Layer 8 of a small transformer language model trained on English Wikipedia (16 layers, counted from 0, width 64). Numbers have three digits each and are written without spaces.
A neuron adds its activation times its output weights to the MLP's output. To switch it off is to set its activation to zero at one token and run the rest of the model.

Output weights of the MLP neurons that the questions are about. A number n stands for (n - 500) times 0.0016.
n3: 664455500515307445611589586584649416424471404384946486458566545560464520517386559528685437663464439583551498340551485505590689508307428392419461487565333539607463478548523546320317558409536417
n7: 427615637522524408584600490436470536474515508645390468558279450578502557527548569484297537218556599503360446362561488341563435407820588395452680486381505511659420344523560419493617624561528470
n12: 550653416348397549428705719504417471515594520565398488440554498611538466506412373431012407481585600531482504643523445565530639572473491553487555467577555291668412467515560441520520584312579328
n37: 474500497548454579492500379357524576535580577434447597646499577578548437542525430525516494752542599340546563473501456467521485418518435478621468473498455503626421529525466390538440397421400466
n46: 447293306483573487438562575618519380392463541495392585492487364574545543263714497524476408501570495417529579782454405599658700526512517753755436455518644473438460574504334401346608351433397597
n75: 582274252674336470586647473445459522324351680528584609434560448255332381421539351527390232717415563363480518624564653547449529514641454532761676420508476544703660513551532468758456462489316362
n96: 525423488393599505533336346426440508339607541493495405519508639537706475466397450744478354620528508415471518369487396438556564576512596470545465654501533311442620467449334665505489470557647549
n101: 396517460527296491483451767371500475411527627470412399375584632574362685582501551385544470769621559467511594624530550658489437451551430530450524517663358390477388477329534506531683352494450490
n102: 378589515372490496385582741475658613437331531580401567602419426343359569539552555293559554427636504254589444490375550420525522417664535777395481498672493464525494451609439502586578483424432450
n110: 468269559497565462486588568438452477432505505405412405582542577612591501480560466638460558378577178467415747582642561472370541416362506587631520644426517606505617434459537431435528335436559539
n123: 394343501329461557583478494460421402438409424579506617613664584363615391478555475688398460406489387770569430686264531526591338670533454657483375595447564544408504608534485645463534438488553406
n134: 453319369632615606662422473543610330541534413565473402660636430571246381636510640517405559365428547564262616590579441591468567509600466397515520410596643701564350491524628547492410443394344476
n153: 576593538667525616431464516717451266517339552565474510344530292315495350599467477481578310525476322534627705472533626505663522538646521438626638519473648565278285620378424478452261687479536383
n154: 466270417579553491353349485424475528513419459485410452513475423523616500515544381396412496650459518538319675623401616446471642483595649538426562630483502544573526605603583544565557544435337437
n167: 561527408538427736638557307367500467550498375367510472476405258214558570535356454459776546416588612530622514497448389486816593344654453423574600507380562446549373599518454511668474322518518568
n168: 667691624543601460432371384551431506313268552569577663611599418377521502332545398608401367529439484551482603547579581549533606411315545555473485520442397436443465615376530459570473541571617580

Each question names a token from some text and the token that comes next. It shows the activations a of the neurons there, in the order above. A number n stands for (n - 500) times 0.0073.

Then comes g, the gradient of the next token's log-probability with respect to the MLP's output, scaled to length 1. A neuron's effect is roughly proportional to its activation times (output weights . g). A number n stands for (n - 500) times 0.001.

" A", then "ss"
a: 477788479590488500500590481478480478611492541499
g: 553586556569497592600701572231622553580538425298449490400726230266505525519280382587603282630518521586465463687440725258610453527617418361328507380648429503266613426532676483655424530447555603
Switching off which neuron hurts the next token most? n153

" ", then "==="
a: 478491490491923499500490500500643477496496500500
g: 621437229763532561425648512519372270436558339555427561618540234357592330357588531325481588561279541431451568421735484654584455571482545521537409542622524491742406167566750621400513537468613500
Switching off which neuron hurts the next token most? n46

"t", then "or"
a: 496500495477500500500483480500500486500492500496
g: 375451331657467295451360302484543400570663523501514210421676542187426702370279507538519684579512781589391469520472355616457620657444401482583552730583532543408424585581481422606557593488314726
Switching off which neuron hurts the next token most? n102

"and", then "ed"
a: 499500497495500500499500491478500489493495500480
g: 303504642374551763633492394406385313539642554651394494498393570479273212511455352498389564472633504565334554584390474475358444546641827810649496606558335605425535445527282424496613434594470669
Which neuron, switched off, raises the next token's probability most? n110

"ain", then "s"
a: 491495494590500499485498484489500487490499489484
g: 537471497424475741440474625473598484208538565478506610404540630626576390328728505508463659536259417561505545404657472345338522458280842511359507584352456408442632394664734599444566485246330645
Which neuron, switched off, raises the next token's probability most? n37

" National", then " C"
a: 492477602589500494498499484494479479702514499478
g: 691532542531520387543350434679641713431382435518441449483431602417569453510410548537538656544498556623359460533616582226339770688261544405316385586512235243608599499738563395549403597319684391
Which neuron, switched off, raises the next token's probability most? n153

"ity", then " |"
a: 492500477502500500485485481499488484486499500477
g: 402132528557585555580250351729557405605677555447517529435547574639533375408568565268791603249530622526514631363523552485714477592578454508522600466111603565423469356593427510407466444506426523
Switching off which neuron hurts the next token most? n12

" the", then " S"
a: 490603749486496481496482519488530494477486477477
g: 460561440565557672532504688473574743595459564401548484465425506507421445539423553424535387614616676657319433671356235451326718527507530496092616294666399583447368269504675409461542672598314509
Switching off which neuron hurts the next token most? n12

"ative", then " A"
a: 494498593626500499500481491500487484546498500522
g: 443805565507556637551675636466639462454557660390545294512339614478414553841494331466427457344620538563430508392472486435481548484381153343197526573625463452455601546654477299654657455592496328
Which neuron, switched off, raises the next token's probability most? n153

" rele", then "ase"
a: 489907478491488499547500496501498481500491478495
g: 490603297539542345468414544700228628386682531511548533406581601608436719474497701204557774447426337426350422445598298461711398439587664555439622468452620659413518573441451319763383452395467454
Switching off which neuron hurts the next token most? n7

" rec", then "ord"
a: 484477488526602754478497507478482573523601500500
g: 485168298613454804490514621853497560416457277291670667708595575476453436424461267571523519404621653536285508520521356523427559650440484497494572451576656435539395478568380347506442456529684367
Switching off which neuron hurts the next token most? n75

" E", then "P"
a: 488671498482477500496494491482495500479477479500
g: 358741462579501516387252523586498630655721377501463633323352482518422440449613579780691591428701626401545469459635612492522565629585568539421577280474144424492224442423515432550527372570286444
Switching off which neuron hurts the next token most? n7

" f", then "at"
a: 499482489483492978708481479545480500484539498499
g: 594590329626697428286592511241332556426510734466369416493356620493218494485592321415453679478272527569610480700646578454504559508584594662353699464446368620582338467473552627697315677434454390
Switching off which neuron hurts the next token most? n75

"The", then " E"
a: 486495578493500491498477578496581479478530483494
g: 384643351597460610581533902582388718744428353363493509445463551650316499527512503495498339567606519499371451620397274705295643415514349358301451411723443627561480314511614444620443485592375585
Which neuron, switched off, raises the next token's probability most? n123

" |", then " "
a: 483500500513500500485497499480482498500628486478
g: 253323301427613488613578326515636344424534427465496415607580668412703761413511552370387510451447580236440617522468716503421411381503498563487754714382582594397541625531321574837555377501425395
Switching off which neuron hurts the next token most? n154

",", then " 202"
a: 483500506536479509499676489477546499499618500490
g: 394440404541383410445330500548278657150437427658491374372538607797558741390534669645519655459224395690570393533581408548493624662485524647304419522630323451543550418408531532598385555500507695
Switching off which neuron hurts the next token most? n101

" 196", then "2"
a: 486490477597498483500500478493516500480482500494
g: 426516514451632618659391292196245441518661603311498553743297497351629580410665472399478435507383658610306549579602595617623328498432621395557606345390394489616456425702385321552655690585490556
Switching off which neuron hurts the next token most? n37

"up", then "re"
a: 495491492510500500479500499482500500500500481497
g: 597171606587560341496370570565465555430276694726563522506455732421379356443566508475612448489328365430526682497370425607526574586897412647435643376447506248619574355413428408531432667531445585
Switching off which neuron hurts the next token most? n167

"ly", then "=="
a: 499479482532500499479518500521500494499497500485
g: 515361545319616620422693571725506350438529406536704482593450380632439394395657699358549617475306893548432535377494428664442511569545434590535424493415470631470477307526664270224539618528339330
Switching off which neuron hurts the next token most? n96

"an", then " R"
a: 484500478665500500500493500500500493477477500497
g: 562411567368549459334398574226545637661572593497526593548196514492558587592466773487481494602466630660343575391564514431540552472465519461348599519641339199773166404359427333614522562499598658
Switching off which neuron hurts the next token most? n37

"'", then " N"
a: 482493482736500500500754498495489482498478478500
g: 504633538451446597304516740350545630496362391641344758577730430261471520696404263445583550566705551530368422567513611610505619422562460531372513538630521204433266604462446300329518452714440541
Switching off which neuron hurts the next token most? n101

" comp", then "le"
a: 478645487477512491491499500751491487494477493490
g: 594528709481594461519571599228652506529325726508484422393388652676624615473655310474340701583459501531348597496481599315430543361467483320356703787476602426263719438498332338385407507542424546
Switching off which neuron hurts the next token most? n110

"l", then "ative"
a: 497499500557500499492477500495500484487499500499
g: 523542454568215481389498469459484478422429623276450719586644468487348406533745543699425337564517423618450434452481676671314520468302190293610619632774617611574467434435666493435407556517707373
Switching off which neuron hurts the next token most? n37

"s", then "uc"
a: 499500499480477499486500500477500489500505500491
g: 711508611630379643578619599663603531309323479493531713404449414534338433681276423660569371585224689582586464417407703353543377692632308340410438575561503429391301556427551332673451536579372538
Switching off which neuron hurts the next token most? n110

"ing", then " and"
a: 499500477523500500490477500477500526495548500537
g: 658657737441438402414400476642603598375356579780411276384490765420551389634845510589458439495483398513500481495419468296328511610648589616499632558224479342291371532485507538371486564482413657
Switching off which neuron hurts the next token most? n168

",", then " st"
a: 477495691594484577491624477479535482498620499480
g: 615354599506526313384431170552479429407520622436455534369544596474522611443408323339358746485340409368574504465589598485798499361548465752557388517448382495563717659442414582562562499373864669
Which neuron, switched off, raises the next token's probability most? n12

" L", then "ab"
a: 484484487586732503484487487515484497625590500497
g: 476374501406488379443483716402708581478211442618254450604311527596436640512585530647401451559612603299417497499537754403510367470317432432488590619657414620648660759509634519343399391722318349
Which neuron, switched off, raises the next token's probability most? n153

"d", then "enn"
a: 496500479575500500500481500493500484494496500500
g: 412392531467448483518229368429317500460556691684356340434551616615687631432179572596699355578754452621552413516452587226550301608706606436380460626625428473424405539425670559401531516660393577
Switching off which neuron hurts the next token most? n12

"ent", then "ly"
a: 492499484477500477482499479500542478495515496479
g: 393396460378506419497576517433477416638348449817547441580505785386567339357527397604442481501425676520605621444429390518319362498663793429606704511582581336504644434288346302642417626692305608
Which neuron, switched off, raises the next token's probability most? n75

"ing", then " Is"
a: 499500478499500500490488500477500487494557500512
g: 341572420554563553489650681289543584624390683366443375661515658240275460631413454422547507781600535750461529418552282445531646357304406623351648469691467447299546474607533344544610451456605339
Which neuron, switched off, raises the next token's probability most? n101

"ay", then "ing"
a: 499500499486500500492499497477499490500500499477
g: 364432480495552666531555373571619278704286434180503339859523539384657436574654499473409542294306522467555615535524359504449527472409651600340745533435272442359595652597635562543517532431643466
Which neuron, switched off, raises the next token's probability most? n110

"uc", then "cess"
a: 485487492484481500500500500488500499499477500650
g: 386631485556434611627510610560422696355548685188663566875494428370457450266416526469543268523481473402410638401424417524465409655381454431615781498609475404671392624498501227511552625360548522
Switching off which neuron hurts the next token most? n168

" |", then " 4"
a: 482500500502500500486490500477481497500655492480
g: 517538550278442445546308442361640449649446597601598441404358487470295590430549481391419667675771568599633563667538560372761618217593343706447535541412502273513458283502590443317670428417421676
Switching off which neuron hurts the next token most? n154

"ay", then "an"
a: 499500500530500500498486499479500498499500499479
g: 514504523400545481477494390465371702437514513526554578444596250490542672375343141561363285562685618212653471433465570607694564427426595371550626679328502569535622652547543464766375641259442500
Which neuron, switched off, raises the next token's probability most? n168

"il", then "k"
a: 491500479503499500499497500487500498493483500479
g: 751571742466296408304288455411715439639562598538583569433376623473347544536709251356444468466374446422484567612460385348628465803705604579390434489360761294484446504475536649463547432435562495
Switching off which neuron hurts the next token most? n110

"ak", then "ant"
a: 497500500591500500500484500498500497500500500494
g: 564504358474438425464423491381288422444313475391597284328625527409479725333377624865607273617760430513463563509500443569580357464355489471836522600615415655486510563445590664507394633653391530
Which neuron, switched off, raises the next token's probability most? n37

"s", then "u"
a: 496500498479499498504496500497499491500487500479
g: 624363442464479523419330323697412469254302383655607459437390579671681479423556684669644486396452295333620358562466390483611459585511383318412536785604579429332635708490496627547342660433569686
Which neuron, switched off, raises the next token's probability most? n168

"y", then "a"
a: 499499499624500500500485500507499477491495500489
g: 635561513434264542467398346394601380548502461544529652724502379450586596302328330293623175639628277394640556499454512573704668326483486393468460569529606627312622506451636620721495705559426398
Switching off which neuron hurts the next token most? n37

" th", then "ree"
a: 499483486477495484688572545495543500493498493500
g: 604564462680448106466485611448588419671353533608436426335554494554534656515604480542565457624543413341535537432750565572252318457470418281329716498559421608294624584314459532440477718382730610
Switching off which neuron hurts the next token most? n101

"ill", then " as"
a: 491500482496500500498488499499500500494500500479
g: 460679633416322657660730482501311350189563450300583528505264473605436484551698441755280664364513527541592556773396439581467474617489711580478496356504464412538334441647505468474499269528549448
Which neuron, switched off, raises the next token's probability most? n12